Layer 2 of a small transformer language model trained on English Wikipedia (8 layers, counted from 0, width 128).
A neuron adds its activation times its output weights to the MLP's output. To switch it off is to set its activation to zero at one token and run the rest of the model.
A neuron's activation on a vector x is SiLU(gate . x) times (in . x), where the dot is the dot product.

Input weights of the MLP neurons that the questions are about. A number n stands for (n - 500) times 0.0018.
n17 gate: 251 630 453 372 589 423 433 423 458 765 475 207 621 482 649 633 665 487 662 399 525 744 673 744 462 452 322 449 457 336 488 602 296 641 343 863 770 766 559 623 312 462 695 509 530 407 546 609 721 365 431 487 623 579 222 681 383 333 561 729 577 238 513 586 725 521 539 862 397 487 378 641 348 474 620 617 694 392 404 525 604 357 443 560 696 509 547 421 463 292 543 446 583 249 717 513 411 649 242 466 582 582 491 557 362 556 588 303 380 474 247 444 504 400 570 617 673 310 571 420 483 238 349 517 677 440 496 697
n19 gate: 550 629 519 959 439 348 508 562 496 366 530 512 673 492 492 488 477 605 460 722 604 748 469 207 732 636 446 377 492 407 292 535 727 508 334 363 180 520 262 600 500 612 555 338 492 737 341 305 256 567 414 308 532 500 585 418 364 322 619 423 612 393 468 351 404 519 366 504 371 488 588 680 496 675 532 543 517 547 346 368 658 646 520 367 457 344 395 480 340 334 270 602 292 624 524 446 481 585 238 465 433 575 651 460 519 484 564 532 508 663 613 370 394 424 684 453 496 523 629 416 360 542 344 429 347 636 390 625
n39 gate: 384 619 333 170 218 631 652 383 528 426 837 613 623 182 510 336 764 631 452 537 209 450 713 763 402 635 370 569 467 518 810 579 514 370 500 708 571 326 583 528 280 383 324 471 370 657 491 353 287 691 301 356 543 673 514 731 550 569 428 421 542 337 481 891 444 260 490 645 420 232 316 780 472 523 646 618 627 339 643 459 300 472 292 618 379 505 265 510 639 495 133 628 723 710 393 767 477 411 428 575 365 251 341 409 744 414 524 376 345 407 538 567 528 592 630 648 472 654 564 753 336 609 721 533 547 547 422 660
n60 gate: 417 520 508 392 547 564 816 580 457 354 496 669 670 351 455 400 500 492 377 299 485 221 76 586 456 488 579 390 440 431 636 608 691 578 329 363 590 307 338 572 418 536 780 400 254 413 726 488 536 316 488 571 451 686 668 275 364 723 378 575 440 534 488 544 464 662 602 541 460 472 606 578 547 384 517 674 348 443 581 453 362 524 450 294 616 335 404 451 419 463 540 154 379 592 504 685 424 412 217 293 415 593 532 697 492 423 619 406 528 556 693 626 452 347 278 496 378 659 520 508 360 558 531 183 516 584 343 668
n62 gate: 330 654 522 457 456 605 685 541 673 603 358 553 462 714 481 710 441 601 508 559 504 496 542 366 403 481 500 423 568 289 427 186 467 308 533 534 652 334 507 336 339 590 565 574 530 522 624 408 667 473 405 704 323 387 463 575 234 584 351 667 384 330 397 349 552 330 371 488 391 598 548 276 496 234 547 538 415 473 412 584 732 549 438 462 567 423 429 351 540 679 267 512 638 638 477 297 485 575 347 478 475 402 198 554 445 542 550 634 413 399 586 470 590 310 646 519 533 804 599 463 653 573 665 534 715 433 720 477
n167 gate: 468 496 376 592 659 358 460 411 592 452 449 451 496 839 500 399 444 581 591 444 357 755 561 352 572 122 688 536 305 736 626 673 665 134 508 496 549 524 416 372 334 524 697 390 596 452 441 456 561 438 398 624 517 598 524 110 457 666 632 556 419 436 278 561 640 559 479 550 472 610 532 596 396 707 631 574 513 377 286 394 759 688 371 590 661 613 374 224 430 438 679 649 531 540 475 408 584 109 645 391 383 539 589 479 675 434 537 595 654 500 500 623 480 405 517 405 576 523 244 607 614 657 591 545 467 512 322 747
n17 in: 430 569 513 276 426 571 395 610 535 452 362 803 688 392 985 562 496 632 156 347 470 718 500 613 711 291 561 544 456 648 582 381 487 255 706 638 500 296 570 522 569 447 352 385 566 796 371 747 589 550 326 382 491 646 257 429 444 470 500 653 430 421 774 456 333 564 406 413 403 602 314 418 312 518 509 696 763 831 383 539 361 317 290 687 773 359 380 586 458 392 562 463 577 306 440 604 487 337 536 540 428 436 293 690 487 307 441 663 336 760 447 567 536 366 509 284 478 491 616 665 607 470 426 208 393 615 301 752
n19 in: 575 515 432 783 421 618 358 671 526 253 607 335 712 435 644 607 519 458 453 530 656 537 496 380 489 559 425 507 569 671 293 329 389 414 700 301 485 294 612 451 455 424 365 615 557 448 334 552 465 356 592 414 430 581 382 725 393 307 608 515 625 556 747 557 734 452 396 488 367 424 358 618 639 462 571 723 368 423 427 478 419 546 363 630 553 524 302 547 383 697 565 404 530 610 291 515 700 220 469 511 375 427 417 613 623 246 555 395 259 473 508 249 634 526 754 643 444 423 359 646 685 677 466 546 412 614 552 450
n39 in: 209 884 395 523 504 447 609 166 565 621 603 398 504 622 523 398 552 329 283 622 471 526 335 392 233 486 352 609 535 428 676 566 581 622 522 211 662 425 774 596 526 157 509 413 412 370 461 426 576 288 344 478 604 615 663 522 513 306 787 216 509 356 410 522 386 402 558 577 756 478 673 636 635 615 532 442 548 380 536 474 518 589 432 513 241 368 248 630 686 692 500 402 363 342 509 409 526 526 509 575 691 147 333 455 738 567 717 117 287 430 518 410 713 517 681 706 335 517 457 574 256 616 392 509 469 487 345 447
n60 in: 485 569 694 407 570 625 319 316 458 357 599 875 421 334 556 641 500 406 697 666 384 549 377 292 512 440 310 361 362 496 496 621 706 637 535 567 404 350 597 446 469 356 281 516 368 701 359 277 480 540 563 570 343 219 390 535 836 737 516 698 691 351 377 232 512 379 436 443 531 394 223 593 515 567 443 690 373 528 381 504 468 607 367 524 519 544 410 580 410 317 575 417 774 352 423 596 348 488 608 527 508 534 457 620 635 591 520 512 535 621 256 508 579 538 653 392 396 508 519 592 420 397 358 643 382 743 534 398
n62 in: 691 650 516 283 373 415 571 416 349 496 516 691 687 581 475 395 476 672 492 413 473 621 508 385 460 438 747 516 532 565 809 319 610 198 364 557 516 528 512 228 646 468 451 387 480 337 355 551 451 414 695 325 289 609 323 464 504 488 480 404 504 530 512 375 420 582 615 662 839 200 409 454 615 266 567 402 535 358 705 613 385 581 658 472 444 347 395 438 585 496 561 504 512 324 496 314 496 721 512 516 353 593 368 731 508 598 347 545 257 592 508 598 759 492 442 435 242 473 378 361 829 598 737 516 642 444 484 762
n167 in: 464 440 455 373 444 251 504 508 576 532 476 508 422 254 567 410 560 451 751 399 652 607 261 388 480 425 524 384 435 410 429 488 472 839 666 792 255 373 669 476 456 463 235 619 472 428 639 384 467 779 702 815 483 429 374 295 432 492 554 730 719 349 434 365 613 535 562 605 541 574 444 550 613 569 432 430 204 368 649 393 459 323 370 344 654 664 291 433 594 785 459 539 650 277 492 600 561 435 433 524 543 260 427 513 536 417 721 512 381 386 324 678 455 492 483 525 717 437 727 688 861 476 636 384 549 561 548 447

Output weights of the MLP neurons that the questions are about. A number n stands for (n - 500) times 0.0011.
n17: 496 635 605 404 448 447 349 582 521 528 529 426 357 609 403 733 532 617 577 357 310 584 579 351 392 636 699 666 486 795 575 649 530 579 610 535 517 647 508 569 428 460 634 437 450 500 274 611 480 545 649 402 619 32 450 486 568 270 381 627 414 705 376 273 293 486 534 733 588 810 679 949 447 454 627 176 495 259 576 737 628 615 463 517 411 689 410 641 536 423 433 462 572 464 239 617 457 620 318 543 410 233 505 496 508 428 525 591 585 260 331 956 529 500 358 795 382 424 366 379 288 365 396 467 468 545 764 461
n19: 465 439 491 638 431 402 441 530 579 447 400 401 202 514 677 713 717 484 331 581 224 832 632 476 793 593 464 310 410 662 330 869 413 652 563 520 601 399 380 576 424 525 566 469 475 243 631 369 599 235 434 656 509 628 466 356 676 568 572 761 313 625 728 572 504 583 582 673 431 488 377 222 622 462 630 719 417 459 404 413 415 380 678 254 659 474 529 599 529 520 570 328 696 424 524 645 352 612 521 172 628 745 496 445 587 500 437 593 547 638 698 343 460 392 538 652 466 388 410 432 425 459 635 461 689 312 565 496
n39: 554 151 618 478 303 609 368 736 764 539 469 778 350 668 550 570 881 589 485 523 555 687 496 752 733 456 323 321 276 753 273 514 705 727 505 628 495 406 666 397 490 601 744 618 593 463 368 821 568 272 580 398 552 221 393 525 417 712 514 709 641 414 595 539 791 480 618 637 590 302 475 373 407 732 269 638 613 483 616 425 559 643 123 541 408 515 198 385 168 523 466 413 629 524 359 631 569 188 279 323 735 345 466 684 400 185 550 448 418 359 619 457 227 535 485 429 273 394 325 491 372 585 518 229 646 504 453 509
n60: 544 528 601 699 564 342 571 351 673 376 469 374 419 527 491 55 470 605 495 427 617 732 535 366 481 390 500 581 966 541 604 481 723 259 343 495 482 546 272 618 337 257 469 473 538 509 576 652 405 500 325 418 439 704 510 791 590 441 491 435 668 443 458 658 230 475 456 154 563 541 275 381 504 447 322 558 258 525 741 632 287 662 372 663 488 238 405 729 458 491 406 614 263 195 683 731 202 697 673 485 486 324 428 325 688 457 531 852 527 665 652 584 626 583 331 644 381 453 393 386 540 757 146 318 742 535 655 629
n62: 453 447 278 664 569 458 480 509 362 594 508 693 576 355 449 568 234 577 673 399 496 535 570 492 643 453 601 476 397 630 404 693 520 313 594 341 597 342 376 637 724 835 281 618 276 496 597 327 397 678 542 698 678 516 614 439 552 488 667 604 698 496 485 598 343 382 610 658 547 642 489 541 599 577 699 452 412 511 375 665 658 703 227 582 692 410 479 611 691 552 297 438 433 555 719 346 664 774 551 486 747 273 623 456 598 371 853 313 405 285 449 488 402 509 530 619 735 442 565 588 472 216 442 491 374 400 322 549
n167: 571 274 526 394 545 527 445 539 429 370 410 439 338 461 257 528 583 614 863 590 474 628 688 336 335 487 533 540 691 324 482 508 631 377 279 492 684 635 273 394 671 663 319 425 419 336 479 337 511 523 278 535 658 451 496 328 621 693 508 601 388 378 405 687 683 689 820 370 365 467 482 587 558 478 585 637 485 809 530 841 362 568 513 335 266 327 657 250 336 612 734 598 379 615 516 344 694 446 487 273 536 585 500 608 442 457 552 451 492 681 416 575 410 430 487 380 273 735 774 602 452 541 457 272 508 628 459 516

Each question names a token from some text and the token that comes next. It shows the vector x that enters the MLP there. A number n stands for (n - 500) times 0.0047.

Then comes g, the gradient of the next token's log-probability with respect to the MLP's output, scaled to length 1. A neuron's effect is roughly proportional to its activation times (output weights . g). A number n stands for (n - 500) times 0.00074.

" an", then " "
x: 472 311 590 421 449 511 386 610 356 377 527 439 476 356 595 604 533 462 493 466 310 493 519 724 390 532 531 542 526 536 448 576 473 465 652 475 586 493 451 350 435 549 613 421 448 594 557 582 347 422 511 303 384 651 638 455 847 375 619 458 432 410 450 376 660 591 481 337 627 480 578 525 529 568 491 556 942 577 570 267 605 413 537 584 446 674 585 592 584 496 630 445 369 378 566 292 466 584 574 349 658 618 484 452 613 550 547 868 484 456 304 443 670 496 528 378 656 372 523 488 524 187 651 406 530 417 502 398
g: 557 496 419 493 298 463 644 577 617 578 502 657 452 509 557 382 485 559 436 609 465 473 464 478 533 469 489 553 478 597 572 664 444 641 398 649 730 575 276 251 349 524 549 572 638 541 495 387 543 729 664 767 573 364 609 550 413 497 654 740 441 527 490 384 716 430 599 463 585 746 574 518 453 382 599 514 572 437 549 469 355 619 332 529 533 455 559 641 598 155 794 514 445 587 233 389 270 538 333 585 683 483 500 585 572 578 632 599 456 580 656 697 393 574 721 393 654 438 561 516 387 658 380 525 685 525 420 577
Which neuron, switched off, lowers the next token's probability most? n17

"L", then "C"
x: 292 625 433 384 385 508 481 636 349 516 599 470 525 153 474 495 438 703 396 550 726 505 667 499 417 742 564 509 390 624 48 441 380 510 614 353 553 439 477 548 648 519 691 486 317 681 380 592 470 453 498 766 413 447 531 390 658 462 586 535 551 521 451 385 564 332 639 306 575 573 582 547 669 621 478 283 737 509 525 537 555 518 405 469 528 515 605 469 425 568 533 392 349 592 539 397 529 232 629 499 447 548 703 394 453 476 622 781 436 507 473 434 728 357 426 716 520 376 339 311 420 517 600 711 617 573 417 509
g: 567 524 535 517 512 394 527 389 585 585 789 290 396 569 641 550 674 387 388 504 564 601 633 496 546 399 518 532 416 833 272 588 338 561 315 636 615 426 449 421 444 572 364 709 616 426 529 551 550 318 503 374 492 447 407 442 628 519 444 568 363 591 502 537 436 200 499 486 408 319 549 480 606 534 503 753 402 461 379 727 535 390 499 431 552 330 571 379 354 549 521 538 557 644 136 472 567 219 475 433 341 546 473 615 712 450 617 533 528 608 460 277 470 658 502 598 341 317 483 599 676 417 535 566 530 714 378 435
Which neuron, switched off, lowers the next token's probability most? n19

"le", then "ct"
x: 439 535 557 414 480 569 361 563 610 265 585 713 623 529 392 618 518 609 476 698 699 332 216 437 541 582 751 560 398 674 612 467 451 510 578 490 533 528 548 469 298 575 567 522 431 442 347 494 337 252 366 583 461 603 687 643 469 630 627 550 578 332 570 543 339 524 549 379 377 600 543 690 495 453 454 417 706 897 325 430 478 459 449 613 599 513 543 312 594 607 492 513 283 646 527 220 564 639 687 147 404 544 606 348 522 617 334 724 659 430 509 456 615 373 350 375 749 206 515 607 568 559 315 538 409 592 472 627
g: 715 286 807 611 568 205 639 479 656 396 331 534 317 475 548 343 668 458 463 423 380 643 507 476 396 621 600 458 518 605 527 518 546 274 504 697 669 670 483 459 290 581 400 402 607 681 321 595 493 578 602 487 492 695 470 522 346 394 451 273 312 544 552 693 426 447 450 504 550 435 579 671 431 378 629 584 446 442 225 576 569 417 617 403 373 626 537 392 422 685 369 576 640 431 523 491 481 408 450 487 366 538 433 354 566 477 486 489 517 478 640 484 437 240 593 495 484 468 656 710 430 503 466 613 491 663 363 800
Which neuron, switched off, raises the next token's probability most? n167

"z", then "ov"
x: 463 508 430 184 467 714 591 671 575 335 473 576 572 283 770 646 427 668 551 544 651 275 667 599 317 746 432 464 356 469 188 378 534 514 562 372 302 382 520 365 376 705 509 444 296 353 291 573 308 524 465 640 377 576 771 480 528 344 573 554 411 352 670 419 467 379 506 342 749 289 565 562 617 684 417 534 739 751 424 540 406 315 526 576 524 376 714 389 443 623 340 489 404 573 445 360 647 535 495 352 494 533 461 454 500 479 455 664 502 645 524 507 505 459 391 590 663 543 426 295 602 595 361 585 401 388 574 579
g: 388 432 459 471 411 494 427 362 691 656 556 539 304 523 693 504 276 648 281 582 548 394 474 538 707 468 592 603 591 552 483 453 300 567 589 288 467 488 339 512 701 652 517 605 535 552 476 399 321 471 417 454 526 814 378 737 598 461 499 586 508 593 627 666 521 422 464 604 455 244 535 627 478 443 428 399 589 476 364 695 521 534 529 629 653 441 388 717 436 459 738 258 658 414 420 671 388 675 692 367 601 438 585 600 389 577 577 626 266 430 597 317 605 667 525 568 588 428 406 410 544 451 399 398 490 445 261 444
Which neuron, switched off, lowers the next token's probability most? n19

"ing", then "s"
x: 556 461 294 434 378 639 422 643 655 334 348 432 414 495 641 620 611 537 516 590 643 324 172 558 229 622 413 229 332 433 425 544 480 394 630 435 442 647 686 475 371 497 580 499 343 303 386 385 538 500 462 489 505 532 401 425 599 400 631 502 478 410 403 415 449 410 651 272 491 602 441 515 428 478 460 361 788 574 559 401 316 338 456 447 582 766 547 170 547 479 696 559 223 401 546 282 474 603 524 463 614 487 589 313 412 653 417 411 253 652 526 440 671 338 470 475 540 221 349 256 459 538 569 622 610 494 639 445
g: 530 400 559 485 424 489 511 414 249 543 566 530 481 527 572 634 530 613 456 502 611 600 448 443 511 488 663 472 506 509 514 637 332 351 497 458 370 469 784 288 488 410 363 516 657 529 668 623 273 511 427 819 723 603 376 624 454 284 600 283 396 578 619 443 618 526 382 450 491 468 538 192 648 503 391 530 601 647 310 384 579 513 490 457 467 480 743 358 481 331 482 508 505 251 711 346 509 639 659 790 670 488 352 499 594 344 416 345 417 307 670 396 562 405 368 500 426 540 547 521 499 367 636 468 634 559 601 480
Which neuron, switched off, lowers the next token's probability most? n17

"c", then "l"
x: 558 621 463 396 399 623 457 643 221 172 498 547 436 320 714 565 618 565 440 677 490 352 260 626 401 502 556 547 501 479 412 595 408 389 428 391 496 537 728 615 446 304 629 510 562 378 456 695 416 611 657 561 510 475 466 657 480 619 781 524 456 402 535 605 441 454 536 462 560 421 492 640 620 563 400 561 880 571 592 410 488 434 601 599 630 685 452 313 564 701 553 385 463 447 446 215 363 323 458 332 371 506 581 388 485 452 497 355 372 400 497 410 296 385 300 685 738 566 468 707 528 603 297 546 317 563 450 511
g: 456 567 446 420 647 489 604 638 567 621 678 795 461 516 596 620 555 560 554 600 445 624 459 453 617 502 378 360 398 588 583 498 528 565 410 513 441 419 565 279 551 553 640 538 487 452 561 526 500 79 787 383 752 220 439 564 536 642 398 152 515 711 719 544 439 446 569 560 316 462 428 397 494 563 435 539 569 479 685 520 413 616 408 329 454 515 578 489 671 512 732 753 325 626 472 443 395 568 474 613 448 446 564 660 540 460 516 455 434 450 618 185 400 485 482 518 365 557 479 501 554 354 530 458 598 386 390 314
Which neuron, switched off, lowers the next token's probability most? n39

"k", then " was"
x: 559 385 250 175 335 562 392 569 324 724 541 682 412 379 676 594 484 623 558 708 740 295 394 625 450 617 390 458 487 420 546 611 332 482 487 466 399 415 484 446 575 525 706 508 401 352 311 555 394 658 460 479 509 570 548 621 737 483 530 625 544 252 644 425 650 435 464 252 422 439 361 530 395 514 565 323 697 600 452 536 456 454 525 454 479 526 481 262 452 694 420 340 378 460 625 302 532 782 689 291 580 629 615 394 411 433 365 651 347 519 512 264 572 362 454 604 839 624 371 469 590 524 484 597 713 365 699 596
g: 307 679 511 343 594 704 451 703 446 432 430 469 434 365 451 383 360 427 576 536 483 502 440 361 476 507 293 617 465 492 478 513 242 316 802 435 597 497 477 540 483 269 565 532 677 571 405 661 527 510 567 581 374 756 372 417 568 389 448 376 568 428 475 638 306 512 602 485 499 476 584 763 396 643 556 161 583 559 394 489 441 495 268 513 631 295 540 592 529 535 402 414 116 427 575 310 522 509 654 683 395 485 608 457 670 660 554 557 461 677 458 455 623 391 426 536 442 552 414 569 523 537 526 503 283 543 324 552
Which neuron, switched off, lowers the next token's probability most? n62

" P", then "L"
x: 548 582 355 414 424 473 464 560 381 521 484 409 514 138 591 509 440 596 498 667 508 516 490 461 439 530 545 446 394 596 458 497 363 525 387 398 533 395 359 509 559 574 601 596 506 555 476 528 416 477 527 583 435 463 487 492 533 432 502 538 530 442 417 445 588 482 572 63 397 428 452 389 511 697 377 481 868 406 515 328 484 368 387 453 446 711 815 391 515 586 574 421 387 493 526 414 790 598 617 342 503 467 577 392 516 527 546 724 480 396 306 227 604 451 418 484 367 501 395 276 519 491 483 548 464 450 609 470
g: 255 627 233 408 426 543 771 495 284 555 541 491 361 358 512 608 353 478 537 500 506 317 449 517 383 467 419 752 489 586 271 633 465 439 871 429 551 567 545 590 619 330 385 364 289 428 407 485 578 543 218 514 455 594 754 700 496 324 561 498 505 612 621 573 532 518 594 434 678 535 442 496 627 549 609 386 485 472 541 667 442 371 437 704 603 392 685 610 433 213 474 571 239 659 611 415 451 390 602 418 697 425 594 446 516 498 449 554 504 531 477 511 691 340 413 488 503 479 459 499 528 380 425 534 514 297 508 488
Which neuron, switched off, lowers the next token's probability most? n62

"i", then "z"
x: 561 581 379 391 354 497 495 647 498 190 474 703 466 476 636 572 282 537 412 779 394 533 372 318 510 638 429 304 401 686 547 574 338 633 447 450 418 449 565 334 314 498 595 400 413 564 191 649 492 300 374 535 150 673 589 615 424 300 552 586 570 307 433 687 513 593 771 247 421 431 640 441 415 485 550 609 631 682 382 481 391 366 542 595 507 423 514 343 426 681 601 570 390 574 670 269 514 383 652 273 488 571 556 419 425 496 397 665 472 779 541 448 546 321 577 535 654 159 389 436 605 643 439 478 539 698 450 681
g: 635 602 629 389 615 671 454 343 522 307 437 635 596 407 663 562 494 521 557 428 442 450 498 582 704 665 407 639 434 757 322 504 499 543 474 522 445 568 384 608 542 499 540 580 423 579 441 393 312 401 463 487 287 486 674 349 317 285 272 523 463 457 452 548 464 363 438 610 587 585 676 395 482 467 574 568 542 282 396 668 538 527 202 716 398 532 502 714 638 445 550 450 570 528 450 476 389 534 449 390 520 325 604 353 336 526 397 421 438 407 500 528 589 160 521 570 646 302 618 692 624 253 534 604 388 424 696 269
Which neuron, switched off, lowers the next token's probability most? n167

"id", then " B"
x: 648 327 374 551 272 510 333 332 462 175 440 663 557 296 659 576 638 626 605 614 502 469 289 472 418 721 395 374 354 411 437 599 425 481 496 403 455 414 713 567 305 472 339 522 592 414 351 490 378 188 282 555 507 408 557 384 787 485 674 630 414 582 459 349 433 454 599 432 570 448 610 388 798 617 340 488 718 625 369 654 426 512 377 451 439 669 468 492 602 624 579 630 450 337 545 302 612 425 574 292 676 511 446 286 430 530 425 582 294 634 597 170 544 440 488 755 492 438 311 416 557 575 591 285 476 745 642 487
g: 451 455 611 424 453 525 353 616 538 466 428 575 386 596 479 449 258 489 592 477 660 397 363 456 516 502 451 164 589 547 323 412 356 660 567 520 405 550 546 347 602 382 473 524 431 541 482 408 514 542 189 657 453 594 556 631 431 777 323 488 457 496 709 214 617 616 324 365 437 491 386 528 445 236 508 360 546 403 495 504 522 339 502 537 524 621 822 563 691 417 354 564 458 710 532 486 341 637 248 469 286 321 651 597 681 637 575 587 546 429 623 607 473 392 550 546 600 537 700 330 598 509 470 506 583 571 443 587
Which neuron, switched off, raises the next token's probability most? n19

" com", then "p"
x: 554 387 479 333 449 627 539 498 308 425 378 617 677 333 610 544 354 598 458 553 484 484 408 659 401 596 652 579 541 460 328 493 352 339 510 371 363 427 395 585 380 707 482 339 436 325 449 674 555 492 553 543 409 755 524 573 647 733 515 506 442 390 529 392 700 459 562 287 526 695 487 507 487 772 489 514 893 462 531 402 455 645 446 294 352 690 466 467 586 656 633 349 226 455 548 281 682 534 565 345 401 477 483 436 546 465 662 624 687 385 372 466 627 405 382 393 561 488 477 578 681 396 567 651 493 393 380 581
g: 365 454 436 349 592 333 366 499 486 580 593 478 563 517 697 683 492 484 661 534 373 514 359 484 463 491 437 290 376 585 670 676 534 474 519 544 333 440 333 333 478 442 486 357 530 533 621 336 622 552 514 393 356 320 651 427 432 550 539 483 549 723 422 395 766 532 681 396 441 548 519 617 256 492 731 542 481 373 252 455 641 229 427 356 313 565 575 529 453 653 434 635 389 670 380 419 628 586 510 740 553 356 447 535 644 597 584 500 571 326 621 403 388 439 526 346 289 646 532 701 565 523 255 569 362 423 380 357
Which neuron, switched off, lowers the next token's probability most? n60

"ew", then " T"
x: 453 519 287 471 464 745 388 424 501 576 497 623 419 390 623 543 571 601 607 519 469 449 301 614 404 706 506 502 394 239 435 610 439 634 525 526 573 415 534 553 510 425 616 573 318 479 609 533 571 480 259 715 344 402 397 571 569 642 736 558 488 455 387 402 694 451 593 368 483 601 511 526 663 280 506 345 660 372 825 263 730 344 491 296 581 443 536 399 346 555 533 598 398 188 612 277 474 697 571 340 594 673 444 257 571 561 439 806 506 357 553 382 362 488 493 413 661 475 385 574 475 376 560 914 480 427 624 468
g: 597 418 592 610 480 355 697 558 539 378 455 488 375 569 428 459 495 584 310 681 433 653 401 468 280 419 564 472 407 447 391 490 351 465 254 463 554 569 527 433 615 338 490 465 461 304 466 629 680 544 533 227 346 364 563 578 379 389 276 754 610 612 443 416 508 475 467 365 423 468 424 610 790 441 384 634 350 528 571 739 363 467 514 321 426 502 332 611 593 315 671 639 401 621 507 451 651 468 286 278 552 697 536 466 570 650 598 465 631 482 707 792 595 454 414 593 594 411 396 406 569 485 575 710 415 589 481 521
Which neuron, switched off, lowers the next token's probability most? n62

"ld", then " S"
x: 450 408 278 549 226 515 481 493 366 560 522 657 255 386 652 532 498 514 530 624 346 493 314 387 348 640 503 382 206 287 303 412 347 590 576 452 468 306 478 311 707 556 619 301 451 598 361 488 397 371 394 405 478 314 301 680 953 388 437 493 619 191 406 444 585 596 615 347 686 301 499 597 411 527 367 550 633 590 694 522 507 524 344 431 577 512 469 529 282 448 624 502 375 404 652 294 278 575 641 124 604 463 590 472 621 499 425 737 481 575 561 501 719 425 469 516 399 453 523 644 520 474 434 482 632 329 539 467
g: 536 665 707 705 596 645 413 440 608 256 428 375 421 629 695 584 501 522 551 460 479 457 376 409 392 545 257 554 479 415 423 565 375 731 573 572 502 550 387 569 589 562 643 699 639 573 483 371 610 658 430 583 351 532 616 509 481 654 442 399 620 583 555 292 545 490 453 520 523 537 501 665 285 506 590 531 430 463 477 618 382 382 419 282 415 400 549 637 680 193 503 435 493 533 391 492 515 603 337 399 486 293 750 437 370 600 479 375 444 446 567 462 576 266 461 668 521 346 545 598 452 175 567 670 367 422 829 495
Which neuron, switched off, lowers the next token's probability most? n60

"er", then "o"
x: 370 540 463 340 510 784 426 571 613 268 533 568 345 420 708 441 482 722 470 857 863 315 340 454 476 653 465 426 435 471 408 644 480 574 597 403 416 573 620 440 332 405 461 383 453 381 320 438 407 606 554 497 501 694 422 535 608 324 593 664 538 453 589 534 506 550 442 353 501 491 507 508 519 501 373 406 861 567 452 487 173 489 422 387 345 560 442 379 556 679 509 498 485 735 563 370 601 629 531 380 470 382 650 448 344 607 342 625 398 544 335 399 504 369 598 483 637 266 379 378 833 450 522 651 524 469 517 663
g: 528 253 541 573 475 697 436 711 304 265 256 591 505 420 521 520 679 643 589 495 472 532 533 511 488 545 345 310 516 400 387 495 541 377 401 327 549 449 503 449 587 499 588 543 283 464 636 611 393 366 828 428 557 402 541 454 578 372 522 477 639 388 333 841 540 555 602 534 509 491 210 188 402 740 528 493 492 587 710 505 468 308 434 606 466 557 339 569 366 605 432 576 610 565 410 494 555 536 658 438 529 498 409 789 757 444 583 626 602 456 367 360 460 549 327 484 475 492 568 509 642 499 521 437 511 328 495 477
Which neuron, switched off, lowers the next token's probability most? n19

"om", then "ed"
x: 512 250 519 121 295 568 404 508 289 291 551 540 601 386 617 494 378 627 509 735 509 565 450 598 352 540 773 458 375 446 354 679 560 280 465 436 315 509 721 518 282 534 433 156 425 291 221 632 611 526 498 640 596 525 467 353 586 776 558 651 328 354 680 386 503 425 672 437 520 566 545 349 651 564 469 381 746 547 495 464 534 523 480 578 350 755 525 580 610 639 493 436 300 572 527 514 597 438 631 332 358 374 386 256 548 462 470 489 549 693 463 410 567 536 381 531 631 593 492 385 558 624 687 678 333 371 534 441
g: 657 659 413 522 549 496 744 435 183 633 804 508 618 446 463 294 527 549 532 456 454 453 468 604 732 459 527 329 485 470 492 370 462 603 368 578 442 446 407 347 598 629 575 425 220 409 496 578 221 367 240 698 464 391 493 603 462 570 478 466 553 374 864 537 429 466 611 415 509 507 596 516 691 601 429 672 557 496 519 244 375 558 425 382 530 426 533 355 380 496 484 447 509 360 513 349 523 607 546 264 569 435 430 500 567 412 545 324 368 446 520 419 447 462 572 147 539 463 262 348 464 436 530 580 483 387 464 546
Which neuron, switched off, lowers the next token's probability most? n17

"le", then "ge"
x: 444 720 478 364 520 526 450 388 627 371 315 634 482 501 345 612 500 793 421 620 862 418 237 422 609 594 872 483 416 719 613 454 435 416 582 385 399 325 464 286 436 488 550 465 502 450 445 494 489 294 435 450 401 553 625 633 592 651 582 699 551 251 473 419 389 557 550 442 517 625 486 476 602 573 614 313 637 839 365 437 491 528 416 498 478 592 568 311 535 522 549 417 357 811 541 332 554 601 838 271 269 544 623 353 449 635 411 699 683 363 443 667 654 369 383 545 752 324 541 469 580 462 426 555 294 516 523 640
g: 630 426 462 450 441 466 463 638 482 790 533 499 424 490 436 664 496 476 561 508 656 600 620 213 255 397 563 633 565 565 637 688 720 511 588 325 516 437 597 527 400 537 380 441 535 540 420 476 420 518 555 497 598 686 615 600 340 194 446 455 510 392 519 638 436 484 482 605 686 225 446 435 731 538 646 558 345 401 662 865 511 407 527 550 427 612 513 412 489 374 299 336 615 545 443 379 354 225 477 375 402 454 423 379 676 444 679 435 480 369 531 533 517 560 526 493 525 380 519 563 553 443 637 420 422 508 584 853
Which neuron, switched off, lowers the next token's probability most? n62

"d", then " the"
x: 491 342 391 345 298 475 496 555 541 372 328 471 398 359 662 639 731 653 372 694 751 254 434 480 386 733 502 346 242 465 412 373 550 458 546 548 584 498 709 699 456 701 519 602 377 679 441 519 368 590 543 503 470 401 453 750 629 509 645 517 466 327 440 324 620 481 605 285 527 503 458 586 515 640 360 631 780 608 414 441 351 369 379 521 518 563 560 369 504 563 518 407 345 274 489 470 352 554 607 318 490 501 705 491 405 611 243 460 491 606 483 297 550 381 523 569 804 199 351 320 542 581 357 635 537 633 599 494
g: 461 345 502 610 536 706 446 266 553 417 439 423 557 579 715 423 605 434 340 603 321 505 333 653 219 422 511 501 625 309 467 349 357 203 445 544 433 711 382 225 399 712 651 556 418 343 485 298 691 384 539 674 312 686 609 517 400 531 351 457 395 567 476 618 512 406 500 439 388 491 377 560 528 594 711 509 556 477 500 262 517 343 420 481 534 483 266 187 469 472 537 384 431 720 742 657 617 492 521 578 549 483 477 515 510 542 386 424 375 354 574 665 540 566 484 427 516 450 520 440 543 401 568 568 407 494 462 382
Which neuron, switched off, lowers the next token's probability most? n60